Layer 6 of a small transformer language model trained on English Wikipedia (12 layers, counted from 0, width 64).
A neuron adds its activation times its output weights to the MLP's output. To switch it off is to set its activation to zero at one token and run the rest of the model.
A neuron's activation on a vector x is GELU(weights . x + bias), where the dot is the dot product.

Input weights of the MLP neurons that the questions are about. A number n stands for n times 0.013.
n0 (bias -0.159): -10 10 1 -15 7 40 32 2 20 -4 35 -2 -7 -20 -29 -2 38 8 50 0 -28 8 6 31 5 12 -6 42 -19 -2 -51 -10 -26 21 12 35 5 -23 15 -28 -15 19 31 20 23 31 24 -19 65 -30 24 -3 9 12 30 9 -28 -17 14 31 32 15 36 17
n4 (bias -0.184): 14 13 34 58 24 -12 22 -7 -17 -23 -2 -16 3 -47 11 -31 -7 -16 -3 4 -40 6 25 19 18 36 -27 29 -19 9 3 36 -7 10 23 -3 8 30 -15 -10 2 19 0 -16 16 -14 8 42 19 -35 16 45 34 10 4 7 31 33 28 5 22 -5 7 0
n5 (bias -0.032): 18 -43 11 -7 0 -14 7 33 8 36 46 16 19 11 8 56 16 -1 12 -28 4 8 45 46 22 -15 -46 -23 -21 1 -12 -28 11 55 21 -77 25 -54 5 16 15 -44 -7 2 -19 25 -10 39 21 6 -4 -40 11 31 -4 -12 -39 27 -1 0 39 53 21 33
n13 (bias -0.440): 20 -62 2 36 -5 -21 -18 40 -17 0 -75 35 -40 -13 -10 -71 -1 -64 -18 -11 -60 -34 -5 -17 -19 -5 18 41 18 -32 61 -29 -1 9 37 -9 39 -28 3 -7 72 37 -28 14 20 -21 -2 -6 14 8 7 -8 -66 -52 -21 6 -40 18 -41 -37 8 -26 -13 -33
n46 (bias -0.232): -7 55 9 6 27 -20 -26 -20 -20 11 -21 -10 13 -6 -40 -4 -28 -37 -27 -15 4 3 -35 20 -2 5 18 17 -26 32 24 2 -28 -11 -62 -2 -16 -26 -10 -16 -25 7 43 -35 -3 0 -28 -66 6 -36 -1 1 25 -18 -20 -12 17 -3 0 -38 -2 9 1 -21
n47 (bias -0.256): -29 -60 8 -50 15 -54 -9 9 -68 -31 -34 -21 19 31 8 -10 -62 -27 7 26 -27 -22 -4 19 -35 -36 -62 -33 -7 -18 -62 -41 -30 -23 3 -41 -45 -34 13 28 42 -22 2 -55 -41 -32 22 17 -27 17 -16 -36 -2 12 12 -32 -29 -22 -45 -13 4 61 25 -11
n54 (bias -0.075): -6 -18 -40 -37 -15 -18 -2 -14 22 -10 64 38 39 27 28 -28 12 -4 -14 -7 -21 22 17 44 1 35 -26 -6 44 6 -19 -27 12 -50 -13 -23 -7 10 4 -17 -6 18 24 -5 13 -19 -11 -26 1 -1 -44 -37 -13 -9 26 -13 -13 -25 19 -21 -12 3 1 -3
n85 (bias 0.081): -31 37 21 -16 -31 2 11 -23 49 -10 34 66 -20 34 -4 39 15 22 9 46 4 -42 -27 17 47 3 6 4 6 35 32 28 -10 32 17 15 19 1 -25 5 79 -2 -13 -28 55 19 6 35 0 5 26 19 31 44 -18 -14 8 5 38 -14 62 41 4 1
n96 (bias -0.135): -19 47 17 -16 -45 12 -44 36 8 0 -12 -4 -13 -12 23 9 -14 39 -7 -14 16 -16 50 -14 -36 0 -11 -41 -11 25 -10 -7 21 -45 -27 1 -10 20 38 12 56 -17 -39 32 -10 -3 -15 -10 -15 18 2 -46 8 12 19 26 3 -20 12 -32 -33 5 25 -6
n104 (bias -0.106): 0 17 -30 62 -18 -13 6 -23 10 19 -15 23 -9 26 -22 -29 -4 -4 -19 -21 -46 62 27 20 -11 2 2 -17 -1 27 -17 34 -41 -40 14 -26 12 -29 -6 -2 29 1 -44 -22 -6 7 25 -7 -44 55 0 8 -6 -16 -24 -20 -21 4 -11 -7 -6 -27 18 25
n174 (bias -0.266): -33 -11 10 10 -1 -23 8 20 -32 53 29 -3 13 36 -29 12 11 3 -19 -34 -36 -18 -4 23 50 -10 24 39 27 -3 -13 -6 0 -19 6 63 -29 -52 10 -15 9 17 -8 -3 23 10 31 -1 20 -34 -2 -5 -3 53 21 19 -2 -32 12 38 12 -4 -14 -42
n197 (bias -0.237): 24 4 -25 -35 -38 -25 -15 -26 46 36 -50 -1 17 16 -19 -7 -17 11 3 -63 -31 -2 -1 -28 -52 -32 62 40 -17 -15 23 -1 -13 12 -22 42 19 -37 29 -42 -13 12 20 1 7 13 -29 -8 13 -42 55 -30 18 4 -43 83 19 0 52 42 40 48 40 16
n199 (bias 0.104): -11 -56 -8 -2 2 -1 13 0 7 23 16 26 24 7 -38 26 29 4 -18 23 14 -7 12 7 -20 11 -20 -5 -38 12 8 -21 14 -5 31 18 -31 -1 -28 10 0 -16 8 -20 -2 -32 14 -17 3 22 -63 -1 -2 15 -3 21 9 7 -10 11 10 5 -23 -20
n274 (bias -0.338): -5 25 6 -3 43 -1 -14 -18 15 -29 34 15 -37 14 -20 25 -32 49 22 -21 43 -11 -73 69 -37 -29 -37 47 24 13 -21 8 22 -25 14 31 -9 -34 -8 23 -42 11 4 33 5 -40 12 -1 -53 -20 7 12 -11 7 6 0 -14 -28 7 -48 -48 13 40 54
n325 (bias -0.193): -24 -23 13 20 -33 -4 -25 -7 -10 -35 10 -11 -58 -17 -14 23 -53 22 -1 -20 -10 -28 5 -12 -1 -4 -13 -20 14 -33 -8 -19 7 -54 12 22 -13 -7 -45 24 18 35 5 -3 16 0 -21 34 -25 35 -15 10 -24 -3 -3 19 -38 -53 5 55 6 7 4 17
n373 (bias -0.261): 13 -21 -28 36 -4 -6 30 -10 -16 5 -35 0 -73 39 -14 -7 13 53 -7 0 9 3 14 12 10 -21 -30 16 2 52 5 -22 29 28 -66 32 14 -92 -21 -9 13 -15 -34 -6 7 -3 13 -28 -31 -31 31 -8 19 24 -7 6 -23 14 -56 -8 51 19 25 34

Output weights of the MLP neurons that the questions are about. A number n stands for n times 0.0026.
n0: -18 -2 -13 12 21 -4 -22 -16 24 -29 -17 14 -8 54 2 10 7 4 -51 42 44 -34 -17 -31 -2 -2 10 -26 13 14 38 -17 5 -39 -1 -9 5 -31 0 31 16 -15 -18 -8 11 5 13 20 1 45 -5 -9 -35 10 16 -18 10 31 35 16 -9 -24 -54 -1
n4: 26 2 8 20 -35 -7 -3 -15 -14 11 6 -2 20 44 27 2 -4 -6 -22 2 4 17 -9 13 -4 4 6 -4 -10 47 -1 5 -29 7 1 26 4 -24 -6 -14 6 -11 -10 8 -35 -31 4 33 -9 13 13 -19 -8 -16 17 8 33 -32 -40 7 -1 -4 -3 -10
n5: 5 48 -3 8 18 -2 -22 -33 -43 8 -6 22 35 26 15 -44 1 29 -17 28 51 -47 -54 -9 -50 4 37 27 43 -14 -9 -25 -41 -54 21 29 -27 13 -3 -3 7 13 25 39 30 -2 5 -24 5 10 1 56 -44 -47 14 13 -8 -3 21 1 -8 -68 -1 -5
n13: 26 -50 67 25 -12 -16 -28 53 -11 0 -54 1 -26 8 6 -11 -45 -56 -1 16 -21 -17 -42 34 -13 36 10 18 12 -13 11 1 6 9 15 9 9 -6 -30 -11 21 30 0 3 7 9 -8 5 21 71 -3 66 -78 1 -15 -11 -50 23 -33 15 34 -16 9 -32
n46: -4 -13 -8 -48 25 12 -15 -34 -30 17 -9 23 -31 16 -1 10 -9 -2 -13 35 0 -26 -3 -3 -28 0 2 -28 7 3 4 -8 14 -18 2 2 12 -19 -25 43 11 -20 -33 18 -4 42 45 -32 7 -17 -9 32 3 -14 18 31 4 -6 18 18 -1 -46 -4 27
n47: 18 40 5 -51 -22 -3 -16 23 -49 49 -21 42 24 -26 -10 3 50 10 15 -33 42 -39 -8 -26 -14 -14 -7 3 -26 16 -11 -26 58 17 -1 27 -13 18 -36 43 -15 27 -14 -7 -17 43 -42 -12 6 -25 -25 47 -27 -27 19 0 3 27 27 7 33 -62 -47 22
n54: -11 -20 8 5 6 4 -28 14 16 -27 -35 -5 -37 -11 -31 64 -24 25 19 7 42 -12 -15 -51 48 -25 33 -6 -44 14 32 23 -1 44 14 9 33 -27 -48 16 13 -31 -14 -7 -10 -2 21 19 9 -1 29 6 -3 12 -14 17 -36 -5 -11 0 2 -14 1 14
n85: 26 -16 -11 -18 15 3 -10 0 -30 27 -8 -11 50 14 11 -37 -3 0 -8 -37 -13 6 17 2 -36 10 -9 20 17 26 0 -13 36 7 25 -18 -8 16 6 -17 -54 47 8 22 -42 22 -28 -9 7 -18 -16 16 36 -35 67 1 -40 -6 -21 21 -36 -11 14 8
n96: -22 48 -37 -29 42 14 -27 1 2 32 -37 17 34 -15 -23 -31 13 15 15 8 -40 16 2 -26 -6 22 -7 -39 32 3 7 12 15 8 20 3 -13 4 15 1 17 -54 -21 51 -14 -21 13 22 -7 8 -26 21 17 4 -28 -6 -33 -33 8 36 -16 -27 16 16
n104: 1 1 24 -42 38 38 12 22 -6 -21 -30 -30 -10 -9 12 2 -7 62 19 -11 34 -40 -5 -5 18 -18 -12 37 -21 19 8 -10 15 19 -3 -9 33 7 -25 -38 5 16 24 6 13 16 3 -6 23 -36 -8 3 -26 -2 28 14 -2 -26 2 -1 -1 -19 -52 -28
n174: 8 2 4 22 4 -7 46 -17 18 -28 5 39 14 13 -8 5 -4 -46 -4 12 12 5 14 -32 -36 8 -11 11 10 -7 -21 -48 11 -15 -11 -12 -13 31 -29 4 -12 48 -18 5 3 -2 -27 6 31 -12 19 -14 -28 13 -11 -24 -45 21 24 38 3 49 -14 -3
n197: -5 -16 48 11 6 -19 1 -43 -17 -13 -3 -27 12 -53 -22 -30 -4 30 27 -26 5 27 -16 -12 37 48 -8 15 31 -19 27 50 2 -25 17 9 -5 6 44 -7 -4 -31 -6 8 -8 -18 50 12 -2 -23 22 -19 -22 -34 -40 -33 93 10 -43 5 9 -19 1 -13
n199: -2 53 -4 -25 -3 -36 11 28 -10 -44 0 -13 -4 -12 38 -9 -45 -11 17 -36 -32 -13 -5 -54 28 2 -10 -9 23 -33 -37 33 -16 -11 9 -18 40 16 42 -15 22 28 2 -3 -11 8 14 21 13 -9 39 3 7 25 -15 -40 6 55 -9 -26 7 2 23 -13
n274: -7 3 -38 -8 -29 -3 42 -31 15 16 25 8 -25 -8 13 -7 30 3 33 -28 4 2 -3 13 23 -35 20 -60 -29 -4 -9 18 -13 31 -24 5 22 -35 8 33 -6 -32 38 7 10 -24 7 -18 -9 26 24 -7 -12 54 -7 16 34 -20 -15 -5 3 -58 28 13
n325: -4 -11 -73 2 -4 15 18 1 8 4 -20 26 -16 -1 26 -38 31 3 -1 -11 23 -6 40 -11 -59 -34 -5 27 -2 2 -52 -1 5 24 -22 0 17 18 11 17 -12 36 9 5 1 -1 8 -14 10 8 -35 -28 2 11 -3 -5 38 -24 7 36 11 9 5 -2
n373: -17 29 33 5 4 2 -1 -7 -48 -10 37 -15 34 -21 12 -32 -1 -40 18 11 -17 36 -2 -7 -1 -22 -22 -37 23 -22 -6 -25 42 17 15 -5 -31 21 10 -7 -16 -19 2 -3 26 12 14 44 -5 15 -45 0 7 -13 7 42 29 -51 31 34 -37 -2 -20 15

Each question names a token from some text and the token that comes next. It shows the vector x that enters the MLP there. A number n stands for n times 0.04.

Then comes g, the gradient of the next token's log-probability with respect to the MLP's output, scaled to length 1. A neuron's effect is roughly proportional to its activation times (output weights . g). A number n stands for n times 0.0052.

" and", then " came"
x: 18 62 -51 -22 17 50 -1 6 -32 53 -60 18 15 25 21 16 11 -2 10 15 -3 -21 -15 -29 -8 6 18 -43 57 8 -48 -14 -30 33 -8 20 1 -28 -23 25 11 -3 14 19 -3 12 20 -14 1 -9 -7 26 3 13 57 -34 -72 -9 25 29 -9 6 -55 24
g: -29 10 -2 15 41 -3 29 -35 -15 -15 7 15 9 25 -13 -38 22 -15 24 12 -23 2 1 -19 4 6 -34 38 -52 3 -34 -56 -52 17 -10 -12 44 29 10 23 1 -17 24 -24 8 13 -45 28 24 -16 14 17 -17 -13 7 2 -6 27 -24 48 -6 -3 20 9
Switching off which neuron hurts the next token most? n174

"ra", then "ordin"
x: -20 -6 -28 -10 -5 6 57 -1 25 21 -35 -42 -18 -25 20 51 -3 -10 -10 91 7 51 -17 -10 -47 -35 -22 46 -15 -28 0 40 53 2 -6 -28 -39 10 -15 13 -12 -12 16 28 30 25 -29 24 3 -2 -47 -15 40 38 45 19 -47 -23 4 14 -57 19 20 -7
g: -1 1 23 27 21 -18 12 10 -35 15 -19 14 13 21 9 2 -12 -39 13 14 -14 55 -23 -39 1 15 1 6 -4 -29 21 32 27 -37 -27 -3 -16 47 11 55 -33 -2 -9 2 -30 7 -9 17 -37 50 -24 -34 -30 -19 15 26 -13 -2 -12 16 23 -41 -21 9
Which two neurons, each switched off alone, lower its probability most, in order? n47, n0

"ey", then " list"
x: 8 -36 -65 36 -13 24 66 -11 46 39 -23 -10 7 -5 4 14 -11 -27 46 -33 -44 42 -10 -26 -14 7 -11 -18 90 -30 1 26 7 60 -46 -26 -13 0 -21 -29 9 -9 -29 -15 -18 7 44 2 52 2 -46 -20 56 -13 35 -18 1 28 5 -9 -8 23 -7 10
g: -5 7 -8 3 -27 -21 -14 13 -20 7 1 25 -6 20 -27 18 -27 23 8 5 6 -33 -17 12 -9 19 -14 -5 2 4 -31 22 -30 -18 -42 -8 21 -62 22 -35 -49 -17 -18 19 62 19 20 -37 51 52 -16 33 21 25 14 -14 6 17 19 16 7 7 2 -19
Which neuron, switched off, raises the next token's probability most? n373

"red", then "er"
x: -47 3 -37 -56 47 28 4 -7 28 16 -40 5 34 -31 45 43 -7 60 32 30 33 -21 -36 -51 20 6 -16 -19 26 9 32 -25 18 39 12 -1 -30 -16 -19 -46 -7 -56 2 27 43 -19 32 21 -2 -27 -28 36 19 -19 21 11 -10 -3 25 13 -40 -8 -43 39
g: 22 -17 21 -26 -63 -6 -6 -12 32 32 -48 -28 10 11 7 -10 -7 14 27 -10 13 -10 6 7 5 -24 -20 13 20 -17 26 -10 58 -17 -23 4 -50 7 -4 24 -18 -9 -20 43 -1 -2 28 24 12 29 -6 3 9 -20 -28 -46 -7 18 -43 5 34 10 44 -10
Which neuron, switched off, raises the next token's probability most? n274

"ity", then "."
x: -9 -4 -27 -50 35 48 -3 -20 21 47 -7 11 22 -53 29 43 -30 49 1 46 -46 40 -13 -7 -5 58 -17 -11 34 -30 -5 11 -19 26 39 -29 12 -3 -16 -34 -15 8 4 6 7 23 -29 -3 -36 -7 -46 7 53 -11 -6 22 -78 6 37 20 15 -32 27 -7
g: -28 12 2 -16 -9 23 3 -24 -34 -24 -25 12 10 7 -14 -11 35 0 40 6 -26 25 -4 -20 -3 -32 0 59 15 1 -9 -46 15 13 31 27 -7 -28 -54 25 -3 -34 2 -31 -2 -8 4 -4 25 38 -14 -5 -7 -38 4 -6 2 55 -26 27 -3 44 1 32
Switching off which neuron hurts the next token most? n54

" V", then "i"
x: -25 -1 -9 -72 -17 10 -27 17 -17 26 -22 -14 81 -48 23 36 19 10 15 23 36 31 24 -17 -22 -37 -49 -9 24 6 16 5 -11 -5 -19 -19 -39 42 -34 57 8 -1 -1 24 33 -72 22 35 -13 36 -48 8 33 7 30 -13 -35 10 31 15 -20 9 -21 7
g: 6 -7 -19 12 32 36 30 -31 1 15 18 -5 -13 -26 -4 -21 -57 -2 37 7 -9 9 -1 -21 2 6 -6 -55 0 38 -35 -31 8 -32 42 19 -6 45 12 5 -46 -2 -12 2 6 -26 -1 11 34 19 -13 30 1 20 -31 12 9 15 58 -31 -18 -24 -5 -7
Which two neurons, each switched off alone, lower its probability most, in order? n96, n199

" was", then " for"
x: 19 34 -52 -8 -19 27 -5 -7 -16 28 -74 15 50 1 -16 6 14 -50 38 -7 -2 6 -30 5 -28 -8 33 32 27 -8 0 4 -31 27 -12 -39 -19 -30 -39 13 -1 -15 39 -6 5 -26 29 45 51 0 -7 22 80 24 27 -36 -23 -5 13 26 -27 -27 -10 25
g: -19 -47 -26 29 -7 -7 11 -14 22 -34 30 6 -16 -20 -1 -24 17 -15 29 -14 -17 -22 -5 -10 12 17 -13 -5 40 6 -17 -17 -8 59 4 -3 21 1 12 0 9 27 4 30 13 -46 68 -9 -5 -30 12 7 3 -21 -26 28 -25 8 51 -1 7 -22 -56 21
Switching off which neuron hurts the next token most? n197

"s", then "ure"
x: -29 -8 2 -15 6 -9 17 -39 9 62 -59 -21 2 30 7 38 10 -46 -6 -17 -18 56 -32 -9 -37 8 5 23 17 -43 1 35 27 -34 -10 -11 9 13 -18 20 -5 2 1 47 44 31 16 44 -8 20 -40 -33 53 49 -8 17 -46 -16 11 33 -46 -6 -29 12
g: 11 12 -26 18 -20 23 -12 -28 -18 4 -41 26 -17 -16 -16 7 -26 3 14 14 16 -15 -19 -2 -21 29 8 -11 -29 24 1 -6 14 9 60 -31 36 14 -23 -23 25 21 37 27 -11 57 -5 -9 -4 -30 -49 -14 -2 12 -10 20 6 0 -56 -33 50 -4 14 17
Which two neurons, each switched off alone, lower its probability most, in order? n104, n325

" impro", then "ving"
x: -7 18 -5 -2 -18 16 -14 -17 -13 22 -51 -10 4 -9 13 33 -10 4 20 42 -17 28 11 -26 -1 -17 16 -15 34 -30 -15 38 49 12 -30 46 -30 26 -7 4 -33 -20 14 15 53 -12 2 63 49 -23 -60 -5 73 -11 25 -6 -44 -37 -18 32 -42 -32 -3 4
g: -25 1 30 -8 -18 -10 19 -24 -27 -39 -26 8 21 23 13 25 22 -3 -8 55 0 -29 -47 -9 26 -24 -46 -16 -40 7 -27 36 -29 29 -4 21 7 -9 12 -1 8 23 -21 -27 -23 62 8 -30 4 -2 3 -9 19 10 21 22 23 -9 -33 -2 -4 3 28 41
Which neuron, switched off, raises the next token's probability most? n174

"8", then "1"
x: -51 -44 -23 13 -11 29 -17 10 7 14 -29 14 -7 -18 -4 66 29 -75 -10 43 17 45 -32 4 6 -9 -13 -5 -26 -52 43 42 7 2 -8 -8 -2 6 32 25 -12 -27 14 10 31 -33 14 35 13 -29 -27 28 34 76 -4 -27 -13 24 -7 20 -46 -6 -32 41
g: 24 7 -5 -8 -16 -12 -12 -37 -47 -21 -23 15 -12 15 -19 -9 -21 13 -28 -36 22 -12 -10 -11 23 36 18 -5 -9 37 13 -6 -6 43 11 -6 13 16 63 0 43 0 9 11 -5 6 6 -46 19 -11 17 22 36 31 -63 -7 -16 15 12 -39 27 -30 -19 -16
Which two neurons, each switched off alone, lower its probability most, in order? n199, n5

" won", then " the"
x: -4 -14 -16 8 -14 -13 -12 -2 16 6 -34 18 31 -9 -16 43 26 -13 -25 14 36 -12 -25 33 -16 -7 50 -39 25 1 -53 28 21 6 -9 -47 -1 -55 -77 7 -2 20 63 -14 13 -46 6 18 25 18 -9 22 89 23 12 9 -42 4 -21 49 -8 -42 -10 19
g: 67 15 -8 29 38 -11 -26 -14 -2 9 3 -15 -3 -12 42 -15 18 -32 -8 24 34 1 8 -7 -12 -34 58 -32 -32 -10 20 26 14 -18 12 2 -1 -9 -30 -19 -1 54 8 -28 20 -33 -2 1 -8 -12 -2 -27 -50 25 18 -22 12 6 -19 29 -27 -12 -20 18
Which two neurons, each switched off alone, lower its probability most, in order? n5, n325

" ch", then "ap"
x: 3 2 -44 0 -37 -34 -19 30 -5 34 -18 46 17 -32 36 32 64 -17 1 45 -6 66 -31 18 -50 11 -33 -65 60 20 -2 51 -9 -11 12 -59 7 15 -31 41 1 -2 19 -29 -1 -76 -22 39 21 39 -30 11 22 -5 6 1 -22 -25 -19 4 4 -3 -12 32
g: 16 29 4 -14 -10 20 0 -13 20 0 -6 26 -21 -13 25 20 30 20 -1 -8 4 26 32 -14 3 -5 19 1 -31 -27 -4 2 12 -14 -47 22 7 7 -47 -6 15 -60 -9 -4 -3 -2 -7 36 61 -23 13 41 -73 2 21 16 5 -12 -51 -6 -15 11 8 -28
Switching off which neuron hurts the next token most? n54

" with", then " am"
x: 24 12 -75 3 7 -16 -12 -25 48 10 -44 -1 -3 -28 31 38 44 -16 -31 8 -3 -27 7 -16 13 -48 37 -23 41 37 -49 28 -39 -4 51 -38 -21 -34 -39 39 21 -1 19 -10 -6 -15 18 50 29 23 6 22 23 4 26 10 -40 -14 13 -1 -11 -31 -8 51
g: -2 -29 -8 -17 5 14 -27 17 1 11 51 7 47 19 11 -7 -14 -4 31 -26 -38 23 5 -33 -24 3 -16 22 11 -29 -1 -3 -23 14 -36 20 16 -10 -11 -13 53 -11 -30 3 -34 12 5 19 50 -41 26 18 -1 -29 15 24 -10 6 12 -34 1 -56 43 4
Which two neurons, each switched off alone, lower its probability most, in order? n85, n5

" was", then " Sen"
x: 18 35 -56 -13 -15 26 -9 -8 -12 22 -74 23 50 -1 -27 13 24 -41 32 -5 -3 16 -26 11 -33 -8 22 24 17 -7 9 16 -31 27 -13 -34 -13 -28 -44 16 -8 -17 30 -10 17 -21 32 34 51 3 -4 17 89 17 19 -32 -28 -12 10 30 -32 -15 -19 32
g: -19 21 -17 36 25 9 18 7 -34 -3 68 -39 26 -6 -2 20 24 -14 -11 3 28 -15 40 23 -4 38 16 26 -22 -1 -5 -28 -10 21 -31 30 25 -35 -4 -41 39 -20 -20 6 -31 -37 0 -31 -50 22 -8 11 -22 -6 -6 26 -16 5 1 13 1 -24 -17 -1
Which neuron, switched off, raises the next token's probability most? n197

" to", then " Carl"
x: 27 23 -51 4 -4 6 5 10 25 46 -89 0 -4 -10 23 36 17 -30 6 12 3 -13 -27 -11 -12 -28 11 -31 22 -13 11 29 11 13 9 -20 -3 2 -31 -2 26 10 29 -8 23 -20 42 41 2 17 -14 25 50 17 25 -7 -81 7 -12 18 -47 -27 -7 12
g: -8 11 -12 0 43 26 44 40 -1 -62 31 -17 31 -6 -39 6 38 15 -13 0 -8 15 21 -2 -4 -36 -25 23 24 22 -5 -2 15 -8 6 -41 13 19 -8 -56 15 -22 -20 -7 16 -19 42 -38 -33 -18 19 -18 10 18 -30 -8 -4 -28 14 4 -21 17 -10 30
Which neuron, switched off, raises the next token's probability most? n13

" to", then " develop"
x: 23 19 -51 -4 2 3 -2 4 21 38 -87 1 -2 -13 21 31 15 -28 6 18 4 -10 -26 -11 -10 -21 9 -38 23 -16 18 27 9 7 11 -15 -7 1 -31 2 26 -1 30 -1 31 -23 46 37 7 22 -8 27 55 19 26 -4 -81 8 -18 24 -49 -31 -8 16
g: 23 0 -1 -26 -57 15 -11 -5 -10 23 -12 40 9 12 27 -30 -43 4 -5 -10 -19 -6 -29 -18 23 7 33 21 -35 -14 40 23 -12 23 -44 30 35 -18 -14 -2 8 54 -11 -2 28 11 -39 39 7 7 -10 -6 -33 -25 41 -5 -12 32 -24 -22 -13 -2 16 -5
Which two neurons, each switched off alone, lower its probability most, in order? n13, n104

" Not", then "ably"
x: 9 36 -58 -44 -37 2 6 -8 5 -25 -54 -4 52 -19 -25 -6 -22 -30 36 13 17 20 -45 -26 5 -19 31 -40 25 -16 11 16 12 16 38 -26 20 1 19 29 27 20 13 -3 29 -28 35 63 0 32 -14 15 42 19 7 -19 -46 13 -1 35 -41 -22 -4 5
g: -15 -3 23 56 40 19 20 -19 18 -34 -4 -2 19 -15 -6 -24 -29 31 -2 6 -37 55 -28 -2 36 -32 -12 31 -39 -22 13 55 28 -22 8 -21 -17 30 33 -4 12 5 33 0 2 -24 -37 18 -32 0 3 -15 -1 -24 -26 -15 11 -19 6 -5 -32 15 -3 0
Which neuron, switched off, raises the next token's probability most? n47

" then", then " in"
x: 9 36 -67 -19 -7 45 16 3 -16 11 -54 -5 24 -10 4 18 33 -40 24 15 5 -2 -22 -29 -18 -32 -8 -13 18 -40 43 28 8 31 -2 -2 6 17 -14 13 15 29 16 16 3 -3 -7 24 80 28 -16 0 30 -29 65 -43 -66 -1 5 26 -34 -8 -26 6
g: -16 -28 11 10 -3 11 4 23 4 -29 7 -15 11 5 19 16 24 33 -14 35 6 30 -2 -62 20 52 -3 -20 -1 -10 15 -13 -44 17 -16 -1 41 36 5 -54 -23 41 5 -9 -24 -14 6 17 26 -8 12 1 -11 -5 -61 -36 10 -3 23 -2 -42 0 -27 18
Switching off which neuron hurts the next token most? n0

" Women", then "'"
x: -12 10 -38 -31 -50 -59 9 -10 -14 32 23 40 21 -3 -16 47 -14 -26 47 14 21 73 -53 19 21 -23 9 -20 8 -5 -36 9 -7 14 2 3 37 60 -48 0 1 -39 -12 -12 41 -34 30 20 44 -31 26 13 31 0 -12 30 -62 22 -22 41 13 -48 4 -5
g: 42 18 37 18 -4 -10 5 54 -34 9 6 23 8 -11 5 13 -15 -45 1 6 17 10 9 38 -24 -13 5 -7 38 -20 25 -29 2 -41 2 7 -12 28 -11 4 2 34 -69 -15 -38 -19 8 28 18 -36 33 1 -15 -19 -25 26 0 -38 -38 -4 7 9 -8 6
Which two neurons, each switched off alone, lower its probability most, in order? n85, n174

" as", then " Ch"
x: 36 57 -35 -15 -17 13 17 3 8 45 -34 -36 31 -23 -1 25 20 -17 7 28 21 20 -14 14 -25 -43 35 -26 40 -22 -20 -32 -37 16 5 -32 3 3 -2 -9 21 27 31 23 22 -24 19 40 25 -25 -22 -16 58 1 48 -28 -75 -5 -7 0 -47 -8 14 -8
g: 26 22 2 -10 45 16 10 -6 -1 -29 27 -27 -21 19 -48 18 -1 10 -15 0 49 -56 -9 -17 12 15 -35 -7 -21 22 -61 20 35 15 21 -19 34 -2 7 -28 -10 -14 -20 12 13 -25 21 -38 -26 28 -2 31 1 23 -41 7 4 28 -12 16 -9 -25 3 18
Which two neurons, each switched off alone, lower its probability most, in order? n0, n54

"c", then "ut"
x: -27 -55 -48 12 4 42 -1 38 43 8 -37 -31 18 -63 37 20 16 -13 1 -27 3 72 1 -18 16 1 23 -8 48 4 -18 60 53 -21 -83 -13 48 33 -25 17 24 -7 6 -23 4 20 -2 -10 -10 32 -52 -42 0 59 -6 -2 12 8 -27 -16 13 -22 -8 11
g: -17 -13 16 49 36 -25 -5 -3 -19 -36 14 -1 6 -11 9 -3 14 -16 6 19 -11 -37 -3 -14 50 19 -3 1 -16 -41 -31 22 42 -8 19 10 -11 26 41 -14 -4 -24 34 -21 -35 20 3 -15 -49 14 -21 -34 15 -20 6 37 -33 -7 -12 34 -29 35 14 30
Switching off which neuron hurts the next token most? n373

"or", then " of"
x: 14 -15 -58 -36 69 22 49 -16 27 14 3 42 45 2 13 -31 -18 -30 7 72 -8 27 -66 16 -2 -6 9 -42 66 -11 -20 23 18 33 -67 -23 8 27 -28 9 1 -7 -13 -38 7 44 33 -2 26 -9 -11 -9 9 50 -28 21 -36 2 4 -13 32 -50 -33 -12
g: 21 13 -24 -10 24 36 -6 0 1 -21 -16 -9 67 9 6 -6 20 2 -20 -21 -10 22 -2 -59 -12 45 -6 -4 6 7 4 17 -26 1 -11 7 0 19 5 -23 23 2 26 -11 11 28 -34 45 6 -16 -45 -27 -8 9 -24 -23 1 -35 53 33 18 6 -38 -45
Switching off which neuron hurts the next token most? n85

" competition", then " to"
x: -35 0 -61 -3 -47 14 -15 -32 2 6 -30 34 28 -7 15 52 36 17 -17 32 21 34 -22 -13 -9 -15 -6 7 6 11 -10 14 -5 16 17 -7 -2 1 -63 6 -29 10 -6 3 64 -17 13 21 42 -19 -24 14 80 3 32 -6 -73 22 -28 31 -30 2 9 5
g: -15 -31 30 -41 27 -8 11 -3 -4 2 61 7 0 -35 -1 26 -4 -44 5 -8 -23 13 -43 -28 -4 -3 -23 31 32 -6 -7 -24 24 10 32 -33 -52 -41 -5 13 41 -3 -4 -5 22 3 -21 22 24 10 8 -41 15 8 -28 36 24 -2 -9 39 18 -9 4 9
Switching off which neuron hurts the next token most? n373

"A", then " "
x: 21 -1 -19 -38 -16 -20 -24 20 38 34 -24 -21 44 -35 -1 10 13 -18 -20 37 1 27 -29 -14 37 -17 -11 6 10 -51 -39 34 -15 -13 7 -9 35 -9 -5 37 5 4 -28 29 50 -31 31 13 20 6 -60 14 44 17 53 39 -70 31 -15 22 -44 15 -4 -14
g: -25 64 -50 -3 19 17 -30 -18 19 -9 -14 4 -49 6 -15 28 5 -1 6 12 36 -80 9 53 1 10 11 -13 9 3 -21 30 -20 23 7 0 5 -1 1 22 -13 5 12 32 2 -11 -10 -40 -6 -12 44 -15 -13 7 -34 -5 -11 25 13 -9 -36 13 -1 13
Switching off which neuron hurts the next token most? n5

"re", then "ets"
x: 14 14 -43 23 -15 -48 28 -4 11 46 -60 -23 1 -7 -4 23 12 -2 -8 -7 -9 57 -3 -31 28 -20 26 36 32 21 16 -22 -4 8 -45 -13 -30 69 -6 9 7 -1 24 -21 48 51 46 -10 8 -63 -30 -15 18 -55 54 0 -28 -29 5 60 -34 -29 27 -6
g: 19 -35 2 6 12 20 -6 -5 19 5 10 -24 8 10 -48 14 8 66 -28 8 -27 -3 -19 -33 -13 -86 12 19 38 -51 42 -13 4 -2 20 -26 18 -4 -7 3 -12 11 -18 19 -15 9 10 4 -23 -1 29 -2 15 -4 11 -5 18 8 -36 -15 53 -9 16 4
Switching off which neuron hurts the next token most? n197

" He", then " sp"
x: -18 44 -41 -41 -28 -7 6 24 -4 -3 -44 2 7 -12 -19 0 6 -45 46 28 26 13 -45 -20 26 -45 -3 -13 42 -48 17 -19 -2 27 -8 -11 24 12 -17 40 -4 3 18 -31 42 9 -8 47 44 25 -12 35 33 11 45 -4 -62 2 -44 17 -24 11 17 26
g: -9 12 -2 11 11 -3 -71 -13 24 -4 16 10 10 -12 22 -19 28 26 -43 -13 -15 -37 30 18 -36 -8 12 16 -4 -5 -7 5 -19 18 -13 -20 -12 -4 10 -7 31 26 -1 12 63 -46 1 -45 43 -17 4 18 15 14 10 -36 -20 16 -5 -26 27 7 44 -37
Which neuron, switched off, raises the next token's probability most? n47